Layer 7 of a small transformer language model trained on English Wikipedia (10 layers, counted from 0, width 128).
A neuron adds its activation times its output weights to the MLP's output. To switch it off is to set its activation to zero at one token and run the rest of the model.

Output weights of the MLP neurons that the questions are about. A number n stands for n times 0.002.
n30: 33 3 -5 -43 -46 2 -21 -6 3 -28 -11 -11 -26 12 33 8 40 -28 2 14 -6 12 -41 1 -8 -12 18 -38 19 4 -9 5 -5 -25 -23 -10 -35 -22 -56 -31 -19 0 -22 4 -20 -22 -1 4 -9 8 -19 8 -12 -62 16 -20 -24 -10 -16 50 -13 27 -13 26 22 -30 -42 9 7 -9 -39 -15 -19 25 12 -8 30 -6 46 23 -15 -5 41 -12 9 14 12 47 29 16 -18 2 -21 10 7 -22 24 -4 -32 18 10 -5 -28 -19 -7 -22 -4 13 -1 -33 27 -17 -9 15 -2 32 7 -26 4 -10 11 38 -7 13 -29 23 20 -20
n32: 35 5 -9 -29 -29 0 48 3 -8 10 -50 26 19 -27 45 -6 12 12 3 -9 3 14 -12 20 10 -22 39 -21 10 -7 3 18 0 -3 23 24 -15 -17 -15 -24 -36 16 34 6 -10 16 -31 -11 22 -1 62 -3 1 -50 5 9 7 2 -21 28 9 -10 -3 -8 -9 26 -7 31 -45 -10 8 1 19 25 -29 -21 -52 -4 -7 16 -8 -2 5 26 -37 19 -2 -13 -7 -21 -42 8 -1 0 26 -31 -18 -13 -12 9 7 -27 4 13 -3 15 22 46 9 1 11 38 10 -3 -25 35 -27 70 -19 -17 10 16 18 -26 -31 -19 -3 3
n35: 0 -14 -15 2 30 -9 -60 -17 -10 -1 17 -34 -24 -13 14 -41 -16 24 -25 -46 12 2 19 16 22 17 -22 -34 -3 -4 -28 6 -16 31 -6 -9 -9 -20 -6 22 -10 68 5 27 10 17 25 -5 34 29 30 -4 -37 -3 -59 -13 0 7 -18 1 -32 38 -29 -13 -12 17 13 32 19 61 21 19 -13 -44 -24 -30 -11 -33 -67 -25 29 20 33 9 -35 -18 -21 7 26 -31 -27 -39 -53 20 -24 17 -15 4 27 12 89 -11 15 -17 18 -7 19 -29 -3 7 0 -4 -14 10 -33 -44 -25 -12 51 -13 18 18 3 47 24 22 8 26
n37: -26 -4 -54 7 -16 2 -11 -32 7 3 0 -31 6 11 -17 81 -2 15 49 28 11 -15 28 -52 3 51 2 -6 -24 31 12 14 1 30 3 8 -2 38 3 -13 25 39 9 -12 -26 -74 -6 31 31 -31 16 -5 -42 -9 -4 -20 -48 -33 -15 13 -2 24 -17 -13 57 16 0 -16 -44 7 23 30 44 14 -23 35 38 16 17 -21 3 -24 28 29 19 -17 -15 -16 5 26 -17 45 5 11 41 0 1 -18 17 48 -10 5 -13 27 20 13 -18 -4 0 -25 -14 -23 -56 45 -18 -2 59 -10 -4 14 22 23 0 34 -9 -15 28 0
n43: -6 0 -20 -16 40 24 14 7 -7 12 14 -35 17 64 22 -30 -9 67 -1 -34 61 -32 46 19 3 26 18 -7 46 -48 -18 -55 -10 5 -28 -15 -21 -17 -5 -21 21 27 -33 -53 41 1 20 -7 -16 -51 -31 -38 29 38 10 18 1 21 20 -23 -46 -9 -14 -6 -23 -9 80 29 33 -17 -16 25 -17 -20 2 22 -11 -7 12 -38 6 36 -5 23 -53 -18 9 -33 -13 36 26 -11 62 -14 16 -6 38 -36 41 51 18 -6 7 -17 12 -20 -14 -45 3 -6 -34 21 -1 -58 12 -17 41 18 -10 23 -15 33 30 -2 16 -28 -35 -14
n56: -25 -48 15 19 -1 -13 3 -31 16 -29 42 -15 2 -23 49 20 -32 6 -2 -10 -10 -3 17 -1 -20 10 1 6 -1 31 -47 -5 2 10 -6 -43 3 -5 7 -6 36 -34 50 18 -8 12 39 -28 -35 26 -46 -1 -24 4 6 19 4 25 -44 60 13 6 58 -15 -12 -29 -9 6 44 42 -4 14 -13 16 4 24 11 -29 -22 -6 7 -23 25 43 -22 28 17 12 -1 20 0 -34 7 30 26 -17 -8 23 -45 0 -5 2 28 5 8 22 -37 -12 -13 7 22 18 1 6 -35 -7 -1 29 -1 26 -13 12 4 0 23 11 -41 27
n67: 1 15 -9 13 7 -9 15 -50 19 -2 -11 -37 -16 4 23 16 -53 -6 -44 -13 12 -2 -23 -46 12 -6 -6 55 17 -18 4 -55 -4 28 -9 -12 12 16 -52 -30 43 -1 -19 8 0 -1 1 -18 -36 -31 1 -23 35 -30 2 -18 -5 3 86 54 -32 13 10 36 9 25 -31 -29 -11 -27 -27 -8 -18 -8 8 -1 28 36 31 29 -10 1 25 18 2 -3 15 47 52 25 -5 17 -26 5 -14 17 -35 31 -12 23 10 -15 -17 -49 -25 -26 -10 -25 3 -5 0 9 12 18 -1 -17 25 12 -25 2 0 -1 19 1 20 2 28 15
n72: -41 -16 -22 -8 10 38 44 -31 -21 29 -2 -15 -27 57 2 -2 -15 14 -22 19 -15 -38 -5 -4 -45 -33 4 20 -7 13 9 29 14 13 -12 8 22 -18 31 48 -4 -23 -42 14 43 -23 31 2 -16 -6 28 2 -17 44 12 -48 7 -16 -10 -30 -9 -16 8 34 23 19 17 -32 4 17 -5 -33 16 -46 -36 45 2 20 -14 -26 -19 16 0 -42 -11 4 12 -5 -24 11 14 0 -13 -47 9 21 -30 -13 2 -20 -26 -18 38 37 23 47 9 35 8 14 -13 -4 32 48 6 2 -20 -4 16 1 -33 3 37 29 3 -18 -13 22
n74: 33 27 24 49 -23 -16 -2 -17 23 5 8 -21 0 5 11 -21 -2 45 -6 51 48 -53 3 -17 8 1 -21 -14 -19 39 -36 21 -26 20 8 -36 8 -42 -2 8 -30 2 51 24 22 -24 15 -35 11 -2 11 38 -11 23 13 -11 -55 -51 -8 -13 -3 17 17 -49 -24 4 -32 13 -18 -38 -7 -16 3 -21 -43 -1 -24 -5 -9 -8 -16 1 -1 8 -21 19 2 -29 2 -21 -5 -8 4 -10 -20 42 24 -4 -9 -29 7 16 -39 -2 -22 48 3 -30 4 7 58 -29 -15 15 -9 -53 68 -21 13 6 22 31 -20 24 -46 18 41 3
n83: -39 23 -39 31 32 -53 9 15 12 34 -33 -1 -3 24 -15 33 23 13 9 37 -17 69 -21 -9 26 11 -8 26 -25 30 -6 -2 16 42 9 5 -9 2 0 35 17 0 0 -7 -37 5 -17 -5 8 -9 15 -42 -52 40 19 -13 -26 -38 -5 -40 39 -13 3 -16 -33 15 10 -9 26 -11 -5 7 -41 -6 12 10 -5 30 -9 -42 33 15 -14 -23 -2 39 -49 -6 3 -10 29 19 10 3 -45 46 -29 -38 -13 -11 -21 -17 -25 49 4 13 48 30 -14 -17 2 0 28 22 14 10 -24 -7 -1 7 -31 -13 18 -15 -6 18 13 20
n86: 22 5 -9 -36 -44 1 17 13 -12 -41 -25 -8 16 -3 19 15 -40 -34 -4 -52 -29 -13 0 29 4 -2 -18 -28 -10 -31 41 52 -13 -69 10 69 -3 -22 48 0 15 31 3 -11 10 -23 13 -2 7 -3 -54 0 -4 -70 55 22 -9 21 -27 -19 4 35 4 0 44 -38 15 -2 32 -8 -46 -7 -15 -14 -18 24 32 4 2 -12 -7 -13 64 14 20 16 30 -19 -15 33 31 21 6 -3 -37 -17 40 1 -2 96 12 6 -20 -18 11 -41 -6 -10 -36 -2 0 -21 -10 10 35 27 48 -2 -17 16 21 34 11 21 -9 -42 -5 15
n90: 47 8 8 53 -26 -22 -23 47 0 0 -2 -8 -7 7 -27 -31 2 1 -41 -28 -13 -22 22 14 -34 1 -14 -29 -40 29 -27 22 -1 -46 -33 -45 0 -21 1 0 21 -9 39 -17 -6 -6 25 6 -2 -5 -43 8 -35 -21 -22 -21 -34 -27 -49 -13 6 4 -50 9 -27 -41 16 -1 23 -26 10 10 -23 49 36 6 -5 -25 -12 -24 22 3 11 45 28 35 -28 -21 9 6 16 -2 16 -6 -28 -13 -19 16 -33 -2 -30 3 36 26 -2 1 20 18 4 -33 63 27 -22 19 -7 24 12 -51 17 19 7 -22 -4 25 -37 21 15 42
n94: 7 6 -36 -4 1 31 -15 -28 41 -32 -2 18 -3 -41 17 -4 18 -24 -14 -11 30 48 11 -23 -20 13 -22 13 -14 6 38 -3 -1 -8 -21 -24 0 46 20 -32 25 -29 -28 12 -19 12 22 9 11 9 -21 5 -68 10 22 -8 -20 -14 45 32 -53 1 50 25 29 1 12 0 -32 12 -44 -29 1 -20 16 7 26 13 -1 -49 12 12 71 42 -4 38 28 -32 15 2 31 4 -15 12 26 -8 35 26 13 28 9 -16 -17 -35 -25 -64 -12 -6 23 4 -22 -24 12 7 16 4 6 25 -31 4 -18 -44 17 15 30 6 2 1
n95: -11 -36 15 31 11 -31 -4 30 13 -17 -1 -12 -11 -50 33 -14 -9 -2 5 24 -9 26 19 -2 11 21 -24 -32 -15 6 1 6 31 -12 7 39 20 32 4 2 19 1 -10 -83 22 30 -31 25 19 0 -11 0 39 -5 36 31 7 -2 55 -12 -19 8 23 -1 -3 -7 13 29 52 8 22 8 -2 -20 -8 -59 -16 33 -30 -12 35 18 63 -28 -27 47 18 12 -14 4 20 1 -12 -17 -9 24 6 4 -4 -11 41 -12 41 23 30 22 -49 32 -10 4 -12 5 27 -16 9 52 -16 -12 24 23 -20 -19 12 -9 -20 28 43 -3
n102: 13 -22 18 27 -5 3 -20 7 15 -8 18 -40 -16 -5 35 13 33 -30 -27 40 21 10 5 -16 -19 24 -11 12 -9 46 16 5 -21 -73 -67 -28 -16 -11 -8 8 -41 14 -16 12 -34 49 -31 25 14 40 -29 15 14 -2 1 -27 -41 -8 -47 -11 8 -21 7 2 -44 -19 -28 -44 -9 22 -12 -6 -8 6 6 11 -59 -25 8 -22 -49 18 -29 13 3 -1 23 -6 25 -3 -60 -16 -52 8 6 -37 55 27 12 16 11 -17 22 16 -24 -4 -43 -32 22 1 16 -12 35 15 -2 -12 12 29 -30 29 -34 39 4 -26 -26 41 -21 36
n119: 23 -44 -3 -26 11 -45 12 -39 3 -12 2 -74 17 36 63 -11 -12 15 38 66 -1 11 30 6 27 1 -1 -9 -1 13 20 33 -8 19 9 17 -7 -16 -23 -16 5 -34 56 8 52 1 -7 3 -33 -14 59 -23 -2 -32 -29 -36 15 -17 -22 52 2 -51 -10 -20 10 31 2 -4 32 -44 -7 42 -32 40 28 -27 -13 33 -6 -15 4 0 -19 -30 62 -1 -35 -22 -16 -2 -4 -24 30 7 -52 5 26 3 -20 -26 -26 6 1 7 -48 6 -58 -16 -46 9 -46 30 -17 -26 -33 -33 6 10 -23 2 -31 53 -30 22 -16 -34 72 3

Each question names a token from some text and the token that comes next. It shows the activations a of the neurons there, in the order above. A number n stands for n times 0.037.

Then comes g, the gradient of the next token's log-probability with respect to the MLP's output, scaled to length 1. A neuron's effect is roughly proportional to its activation times (output weights . g). A number n stands for n times 0.0048.

" Ch", then "uc"
a: 0 0 -2 2 0 73 0 -2 0 0 -41 -2 -8 3 10 1
g: -7 19 -22 14 19 22 -12 21 8 5 5 19 -6 -13 -11 14 -41 19 6 26 2 -2 -4 31 14 14 -5 -25 13 -18 -34 -12 -5 33 7 -2 -5 -20 -10 0 -10 18 18 11 4 -14 -5 0 0 -10 16 6 38 -13 -63 -22 -25 -20 13 9 -46 15 8 -6 25 -7 -7 -18 21 -10 -8 -2 12 -6 9 2 5 -15 25 20 -12 2 26 26 21 15 -11 9 37 -7 5 7 20 13 15 17 7 -33 2 -16 -14 31 -32 3 -29 -12 5 20 36 -12 -12 37 -35 -1 0 22 13 -4 -2 10 -4 31 -22 -5 12 2 13 20
Which neuron, switched off, lowers the next token's probability most? n86

" fin", then "anc"
a: -2 -5 5 -1 -2 2 0 0 2 0 -1 4 0 2 3 -1
g: 4 13 -6 -16 33 14 -52 -10 -3 27 14 22 7 4 13 -21 8 -29 -12 13 20 47 -4 12 -4 6 4 9 21 -13 22 8 -26 20 0 -21 6 9 25 -6 -26 3 -7 15 -14 -4 -9 -22 12 -9 3 15 -10 -5 -40 35 -16 10 -17 27 34 8 21 28 -3 11 0 -10 5 29 2 -5 10 -11 7 -13 27 13 -27 -10 -13 10 -17 10 2 -18 9 0 5 5 -27 3 -4 24 -23 14 -14 11 20 -14 20 26 -20 -23 -26 -2 -29 -8 -11 -13 -28 7 -27 -13 -39 -5 24 21 20 19 -5 16 19 -42 -3 30 12 21
Which neuron, switched off, lowers the next token's probability most? n35

" the", then " Bank"
a: 0 1 1 -1 5 0 0 0 -3 1 -4 3 1 4 4 0
g: 3 -13 -18 -20 7 22 13 8 -3 -18 -12 -15 3 -7 -3 -9 -3 -13 -26 -11 -6 -37 11 11 -17 7 10 -29 0 14 18 7 -10 -5 -28 -9 -14 1 -7 17 3 17 15 -7 1 3 -34 3 -21 7 3 -8 20 0 3 16 -6 -8 -7 -22 13 -11 -28 8 -14 17 8 12 42 8 -28 13 28 -17 -23 33 1 4 2 -10 7 -6 21 -7 58 18 45 -20 -15 25 -12 41 -53 17 -3 -19 -1 0 -12 25 13 21 2 -31 -3 -19 -24 0 -11 5 11 -7 -3 37 -1 15 9 30 -17 -8 -59 1 0 -15 23 1 -8 -17
Which neuron, switched off, lowers the next token's probability most? n102

" become", then " the"
a: 9 -1 2 1 1 0 4 2 -6 0 -2 0 0 -1 0 -1
g: -36 -10 1 -5 15 12 -2 -30 6 9 19 -4 -11 12 3 24 6 -39 -34 10 15 12 3 -14 3 -4 5 0 -8 5 -27 8 -15 -31 -2 13 -5 -13 -20 32 -13 2 -11 9 7 19 -1 7 -7 6 -6 6 -12 -59 0 -6 -11 -13 -6 -9 -10 -45 -36 -23 -4 -8 32 -13 -10 5 -40 -4 -43 -23 9 7 -9 -17 19 22 9 -17 4 -2 27 -19 14 12 -11 -11 1 -14 -18 -28 -13 12 -12 -15 -3 -2 -10 -11 -27 -41 0 -10 -23 -13 7 1 14 -4 17 -23 -23 -9 -44 -6 9 20 -39 -3 -13 34 24 -11 -22 -26
Which neuron, switched off, lowers the next token's probability most? n30

" their", then " capital"
a: 3 -1 1 0 3 4 2 -17 11 -2 0 0 -1 20 -1 1
g: 51 -20 -16 3 23 5 -13 28 -10 -9 -11 1 12 7 -25 0 6 -15 4 -4 -6 -23 6 42 -3 1 -25 -19 12 -21 -3 1 -6 63 3 -28 -25 5 -14 -2 5 -10 13 15 -5 6 -36 16 5 -31 -1 -20 2 -26 2 -3 8 -8 -55 -32 -3 54 -22 4 -2 29 20 29 15 3 -5 17 -13 2 6 -12 3 -11 -1 -17 27 -16 -3 13 -19 -18 9 -6 -10 4 11 3 -3 -5 -25 27 -16 -7 17 -9 17 34 -12 -40 -8 -16 9 9 -14 12 19 1 10 23 -22 7 40 -3 2 1 5 -1 5 -10 23 -11 -16 -4
Which neuron, switched off, lowers the next token's probability most? n72

" governor", then " was"
a: -2 5 0 1 0 4 1 -6 2 0 2 14 13 1 -1 -2
g: -13 -21 7 -3 -6 3 19 12 2 13 3 6 -7 -3 -22 9 0 -48 82 -6 -12 11 -19 0 -1 -20 -10 13 6 15 10 -9 36 21 13 13 -3 14 18 -2 5 11 41 -3 -14 -2 5 -8 24 20 15 5 -37 22 8 -32 12 9 34 -10 19 11 5 2 -31 9 8 18 -8 -14 -4 3 -23 -11 10 2 -27 7 33 -7 -11 1 -8 6 -16 -6 -3 7 -20 3 3 1 15 8 -1 -36 -1 -22 8 11 33 15 34 -7 -1 -9 -10 1 -11 35 0 -4 35 9 27 -28 -24 -1 -5 20 -46 -22 -14 16 -19 4 -25 3
Which neuron, switched off, raises the next token's probability most? n90

" since", then " 2023"
a: 0 0 3 -33 6 -6 1 -7 4 -4 -2 -11 -1 -5 1 6
g: 33 6 12 7 12 -10 42 21 -25 -25 -4 -17 0 12 -12 -2 -21 -10 -8 -8 -24 12 15 2 -5 -11 -18 -1 2 -25 -3 5 -3 35 -23 -11 4 -18 27 -14 -11 3 29 1 2 9 -37 14 12 18 -27 10 14 10 42 -14 -26 -21 -47 -4 -2 -35 39 8 -18 1 -11 40 -24 3 5 -12 24 23 26 14 4 18 -44 -3 8 11 21 -25 -1 -11 -5 4 11 1 8 7 -26 9 18 -5 16 -4 -12 -8 -1 36 -31 25 -16 -19 2 16 2 -2 5 -16 -3 -21 -28 -6 14 -7 -15 -7 9 38 -16 -12 21 13 -20 -24
Which two neurons, each switched off alone, lower its probability most, in order? n37, n72

" in", then " 1991"
a: 9 2 2 -37 3 0 5 16 -1 -4 -1 0 -2 -8 12 -1
g: 33 15 31 -21 2 -31 -13 -5 -10 0 52 10 9 -20 2 -11 -3 -9 21 -8 -29 3 12 -14 -7 -25 -9 4 11 -14 -31 -12 -5 -2 -11 9 1 -21 -18 -28 -24 -5 28 -22 -16 4 -11 10 22 13 -29 9 10 6 22 -8 8 8 -6 -5 -18 -24 18 -18 -5 -8 -35 17 -27 29 43 -14 31 30 6 4 3 15 11 2 21 8 -2 6 -34 10 17 3 10 24 15 6 -5 4 10 -28 29 -5 -31 -13 -38 -33 -15 18 -8 -22 10 -11 -24 28 -20 -22 1 -11 -42 -1 -35 -10 -5 6 14 -22 -10 -8 -9 6 -11 9
Which neuron, switched off, lowers the next token's probability most? n37

"000", then "s,"
a: 0 -5 -3 -2 -16 19 0 6 4 -6 0 7 -1 0 -1 -1
g: -38 -8 -5 15 -57 18 -41 7 -17 -10 7 2 9 10 16 -7 6 -6 22 7 13 19 6 9 -6 9 -22 1 -1 19 15 21 -19 26 15 -7 14 -6 -7 -1 -15 14 8 -7 7 16 -17 -15 5 9 7 12 11 34 -49 12 21 -8 -14 11 -25 18 -9 -7 11 -32 47 -7 -20 -3 44 22 1 -1 15 -2 4 -1 8 2 9 -21 -6 -14 -2 -18 19 6 0 3 -7 -7 -35 30 7 -1 -16 8 -18 -6 -18 4 27 17 20 17 -7 -5 -18 21 -5 44 1 41 -20 31 -42 -19 -3 -37 -9 -21 -12 22 -6 -8 1 7
Which neuron, switched off, lowers the next token's probability most? n43

"e", then " on"
a: -2 3 2 -1 -1 9 1 -37 -3 -1 -21 0 13 -1 -1 0
g: -13 -26 -9 -12 1 3 14 -6 3 -8 7 -2 3 1 -27 5 -10 37 -7 12 1 18 -15 -14 8 11 5 17 6 14 -21 -13 0 5 25 8 17 10 10 31 9 2 22 8 -10 24 32 11 11 -10 2 -6 6 94 12 24 26 -19 13 -5 -27 40 -2 21 -15 13 23 -1 31 6 55 -6 -7 11 2 -25 -9 -11 1 -33 12 -4 -1 -7 26 -8 -29 -12 -23 -13 0 -9 14 17 -24 -6 -5 -1 -2 -2 -3 -15 15 -27 40 -32 16 12 25 -3 -8 11 22 18 23 -15 -9 9 9 7 -11 6 2 -1 -31 -12 4 -6
Which neuron, switched off, raises the next token's probability most? n72

" san", then "it"
a: 1 0 -2 2 -1 15 -6 -2 1 2 -2 32 0 -95 1 5
g: -16 -16 4 4 35 18 35 -4 -1 5 -24 -16 -10 4 -17 14 -2 32 -37 -1 -3 24 -6 -12 -15 -25 11 8 -11 14 3 -1 17 -22 21 -6 -20 -10 30 -20 6 -7 -9 8 19 -8 10 2 -19 7 18 9 -2 -14 -3 15 29 -15 21 16 10 27 14 -2 -21 -27 -10 -11 4 16 24 -2 13 13 -20 19 18 1 8 -29 17 3 14 -14 36 -55 -34 3 -10 0 -45 17 -6 -29 -14 3 0 -12 8 9 3 8 -56 -2 -13 -1 -20 -13 -19 22 15 13 6 -40 15 -9 -13 -4 33 -34 -18 7 -11 -6 14 6 -8 -34
Which neuron, switched off, lowers the next token's probability most? n95

" Econom", then "ics"
a: 1 -1 -9 0 -14 36 -4 31 3 -31 -3 2 13 -17 0 -3
g: -52 25 -29 -13 -14 -10 22 -14 15 3 -11 -35 4 -8 25 -22 19 9 25 2 -38 -10 1 -12 -3 -34 -9 -4 -23 3 -12 4 45 29 5 -14 -23 2 5 -16 -7 -16 -14 1 -6 -6 19 21 4 -9 -7 -7 -33 -3 -4 14 22 11 0 -6 8 34 14 8 -8 20 -12 14 -11 -11 -7 5 -36 32 7 -12 6 11 -33 22 -8 10 12 28 3 12 17 -7 -3 17 27 -2 28 -47 26 -24 26 -26 4 -40 -14 11 -42 1 8 -19 28 -10 -18 11 3 -6 -1 18 -30 3 1 -22 4 13 -8 3 -19 -7 -5 7 11 -2
Which neuron, switched off, lowers the next token's probability most? n56

" to", then " Central"
a: -2 -1 6 -1 0 0 14 -1 2 2 -3 -6 -2 0 -3 -2
g: 11 -22 -22 1 -20 -4 -46 -1 0 -18 10 -1 -14 8 -2 -22 10 -3 -34 15 -9 -1 8 7 14 -1 12 -7 -13 1 -39 13 29 -39 2 15 -12 25 17 3 11 -4 -39 3 7 -10 -17 5 -5 13 6 -3 20 -63 24 -22 -18 -12 54 10 9 -2 1 11 -16 -17 4 10 -9 -15 -67 11 24 3 1 3 20 3 -13 -24 19 -5 16 -4 27 18 35 19 -9 2 -4 3 -13 -24 -7 4 -2 -8 2 15 -1 0 -26 -2 12 -2 18 -9 -4 23 -4 6 3 3 -8 2 -62 3 -6 11 -37 -1 -4 11 2 1 1 -12
Which neuron, switched off, lowers the next token's probability most? n67

" Bank", then "'s"
a: 1 -1 0 0 0 21 -4 -5 -30 -1 -50 0 19 0 0 -3
g: 16 17 -3 3 -58 -24 25 -31 -9 -23 -17 4 -3 -9 6 43 9 0 16 -10 -13 -24 10 21 -3 -19 -1 -8 19 12 11 -10 10 -14 -2 -7 -21 7 9 3 -29 2 18 3 -3 30 4 16 0 36 -11 -26 -42 54 -1 1 14 30 8 -1 -46 28 -4 -12 16 7 -1 1 -6 20 -11 -4 -13 -3 17 -22 1 8 6 3 -14 -6 15 -19 -21 8 -6 0 15 -15 -22 13 -7 -7 -7 -1 30 4 -26 5 34 11 14 -2 8 -25 -43 32 -16 -14 -16 -5 10 28 4 9 46 7 -13 6 -35 12 -15 -1 4 10 -10 10
Which two neurons, each switched off alone, lower its probability most, in order? n94, n56

" gra", then "ins"
a: -3 0 1 -1 -2 3 0 2 0 1 -5 4 4 -7 3 1
g: 43 9 -38 2 -24 -39 -19 -5 -2 -12 -20 -4 11 -1 -24 -7 -13 33 11 -19 3 -3 8 3 -2 -23 24 8 1 -25 -47 3 16 25 39 -16 -25 -1 8 0 12 -4 12 -1 10 28 18 -7 6 0 -9 -20 -7 3 -20 18 20 4 -13 -31 42 10 7 -14 -11 -7 -17 5 -21 -1 -6 5 6 -11 15 4 -16 14 -4 36 -14 16 22 9 -2 -34 -25 4 -50 -7 -24 -16 1 -8 -7 -4 -42 0 -9 -10 -29 -20 -21 7 22 27 11 -20 3 16 -5 13 -14 18 23 9 35 13 7 8 -30 27 -8 8 8 10 -17 -16
Which neuron, switched off, raises the next token's probability most? n94

" one", then "\""
a: -1 -5 -1 -2 -2 0 1 1 0 0 -5 -2 1 0 0 0
g: -38 -3 -4 4 15 20 -18 41 -4 4 -44 8 -1 8 21 -9 -2 9 -2 2 2 -12 -30 12 -11 -12 -7 0 5 25 -41 -18 3 29 -3 2 -24 7 18 12 16 -2 -17 -9 23 16 -18 3 -2 18 11 14 2 10 -14 13 5 -2 -19 12 3 -33 -15 7 -28 14 2 22 5 -5 37 2 -7 57 13 26 -14 3 -1 -8 9 14 4 11 -11 4 48 11 -38 -3 -5 32 -7 -51 -16 -25 -5 -17 -5 -26 -6 -31 22 25 -9 33 3 -16 12 12 15 0 -12 -15 -9 -10 -9 15 6 17 -35 -25 16 -3 -7 15 13 23
Which neuron, switched off, raises the next token's probability most? n32

" rating", then "."
a: -2 0 -1 -3 1 3 -3 0 -3 -3 -2 -3 6 0 3 1
g: -2 -21 -13 -9 22 21 -5 -7 7 21 28 15 14 2 9 4 26 -31 -17 -8 37 -2 -13 -9 0 3 22 16 7 -19 3 -51 16 -8 -7 -5 5 11 21 10 14 -14 -1 3 2 -7 2 4 -2 -3 18 2 -16 26 22 -43 -11 36 -2 -6 -9 -62 -6 3 -3 18 -38 -2 -16 6 -12 -20 15 3 13 13 -22 14 -6 10 14 17 -9 17 -24 20 -50 -2 8 9 11 -3 24 -21 2 0 -11 -6 17 -3 25 11 15 -34 -13 -25 7 10 13 14 4 -24 -10 -50 18 4 3 22 6 -31 -35 -10 18 -30 5 14 -22 14
Which neuron, switched off, lowers the next token's probability most? n94

" Mong", then "ke"
a: 0 1 3 -1 1 -10 0 1 0 0 3 0 1 0 0 0
g: -8 -27 5 2 -4 -8 -14 9 -4 -11 -2 -1 1 29 -14 3 34 -33 18 -1 -16 -12 -16 -19 -17 -21 10 -31 -29 -34 -2 -22 -33 -12 -6 8 31 -19 -19 -8 16 9 -3 -6 6 -7 -29 -8 -12 -16 4 20 -3 7 0 -16 24 19 13 -6 6 -5 -35 -2 -14 -1 -4 -28 16 -7 13 -1 -2 29 34 2 7 -15 16 37 -44 -3 39 -4 9 22 13 -17 26 2 35 22 10 -12 -13 -22 -9 -2 -15 -10 2 19 -44 49 -13 -4 23 32 -19 -10 0 -6 -19 -3 23 17 39 -4 -4 -3 -3 11 27 9 -24 13 -8 -15
Which neuron, switched off, raises the next token's probability most? n35

" State", then " in"
a: -3 1 0 0 1 15 -3 2 -23 0 -21 0 12 -5 -2 -1
g: -23 -16 -1 -2 33 -7 -11 7 13 -13 29 -20 11 5 -24 8 -12 49 -7 18 16 -3 -13 -23 -7 17 -24 5 -4 9 -27 -2 -21 4 5 -12 0 -14 11 6 -21 37 -15 1 -4 16 14 11 -2 8 12 -8 13 66 23 21 4 -37 24 -9 -16 66 12 1 -3 21 4 0 -8 13 14 5 -4 12 -2 -31 -14 -1 -30 0 15 6 4 -24 9 -18 -9 -8 -7 -7 -19 -22 -1 16 -19 -12 -20 -1 10 1 2 -17 2 -24 37 -26 9 -2 0 -3 -22 16 25 -7 5 -16 -51 -16 -12 38 10 -2 -6 8 -23 -10 15 3
Which neuron, switched off, lowers the next token's probability most? n86

" In", then " addition"
a: -4 0 3 -19 -1 -6 -3 0 -2 -2 -7 -1 -1 0 0 -3
g: 10 40 -13 -2 23 -1 10 -4 5 -10 1 17 0 -19 -19 -19 -6 -8 30 -4 2 -1 13 0 5 -4 8 -11 5 -7 6 -10 12 46 -1 -14 -3 -5 -10 -12 -7 -16 0 -3 -15 -5 28 -17 -7 31 -1 -7 4 -1 0 -26 -34 29 -32 -2 3 59 -9 19 6 -37 -18 13 8 -2 60 13 37 14 16 -32 11 6 -25 -18 8 -7 -9 26 -23 -15 -1 -19 38 20 16 6 -16 26 11 11 -10 15 16 -13 -22 22 33 30 -34 29 12 16 5 -10 2 -3 -20 -6 13 -16 6 -10 15 -13 33 0 20 14 1 -10 11 3
Which neuron, switched off, raises the next token's probability most? n37

" commercial", then "-"
a: -8 -1 -1 0 1 7 -1 0 5 3 -3 0 -3 -1 0 15
g: -3 4 4 3 -65 4 12 -11 -2 -35 -1 -3 5 16 -25 9 3 18 -39 -11 19 -37 -21 23 -1 -12 21 -20 -15 56 8 1 5 26 9 -11 2 -7 18 -12 14 12 36 14 7 17 -10 -6 -12 17 27 -5 -11 -16 12 3 39 -20 1 14 -1 10 -30 -3 -17 22 10 8 -16 -21 -33 16 -12 51 1 8 10 8 16 19 15 -27 -12 -12 13 2 8 3 -9 -30 4 15 28 -12 -21 -11 -13 -28 0 -9 -16 -34 -23 18 -17 -10 35 -10 -7 0 1 -14 -2 -27 14 10 12 -28 18 -2 -14 -12 -15 5 2 0 -14 -4
Which two neurons, each switched off alone, lower its probability most, in order? n119, n74

"ing,", then " She"
a: -3 1 -2 2 3 -2 -1 4 7 -1 -2 1 -1 -5 1 -4
g: 14 -26 24 -1 -25 20 -46 -10 12 9 -24 13 12 8 9 -4 19 27 -6 -13 -38 12 17 -19 1 -8 10 -24 -14 0 -12 -17 -12 17 16 2 -6 4 -4 36 -7 11 -7 2 12 -35 -10 3 4 13 23 15 -2 17 -18 -38 23 24 -25 -15 -52 -7 39 7 11 23 -10 -5 30 -9 -38 5 22 1 -11 7 9 6 9 -15 -30 -9 10 16 11 -37 36 -12 -8 3 -1 -24 3 -18 40 -1 31 14 3 9 19 -15 12 10 -25 -10 1 -13 -11 20 20 -6 -16 -31 14 -12 -23 11 -4 -30 -9 7 3 13 5 22 -4 -23
Which neuron, switched off, lowers the next token's probability most? n95

" the", then " University"
a: 5 0 -1 -2 3 -1 0 -1 -13 0 -2 -2 -4 6 7 -1
g: 3 5 0 10 -20 11 -34 17 1 14 17 -46 9 -9 -15 1 -12 -11 -19 10 10 -20 7 -3 -13 -10 5 11 0 1 2 -21 -7 -27 -33 -25 -26 -13 -5 7 -22 0 51 2 -17 -5 -10 15 15 16 11 1 -27 -6 29 -20 -14 -9 -33 3 28 25 15 -21 18 -10 8 -17 22 19 -19 5 28 54 -7 -15 8 -11 8 0 -10 18 4 19 13 -15 -30 17 -12 13 14 12 -9 -12 -3 -18 10 -20 5 -17 9 -14 28 8 26 -38 15 30 -54 7 -27 -12 14 40 0 8 31 9 8 1 21 12 4 -13 12 -12 16 0
Which two neurons, each switched off alone, lower its probability most, in order? n102, n30

"iv", then "ativ"
a: -2 -16 -2 -2 0 19 -1 -2 -2 1 -7 0 0 -13 5 32
g: -28 -24 22 -9 5 13 -2 1 3 3 28 -4 -15 -6 -3 -12 -65 30 10 1 -6 9 -11 7 18 13 -8 -20 24 -5 -1 19 21 -1 15 2 -2 -4 -13 4 7 -13 -7 -7 -16 -28 -21 23 -14 -25 -19 -24 -7 -49 27 3 11 33 -36 39 -38 8 32 -14 6 -9 5 0 26 -7 4 -2 5 -25 0 17 7 -28 -25 -8 25 2 4 -32 6 -7 1 -1 0 -1 16 5 -2 -19 13 24 -16 25 33 5 -20 20 -31 -25 2 28 -42 -12 11 -12 9 1 -11 -18 -18 -1 -14 -13 15 -3 26 7 -26 -5 -17 18 21 0
Which two neurons, each switched off alone, lower its probability most, in order? n119, n56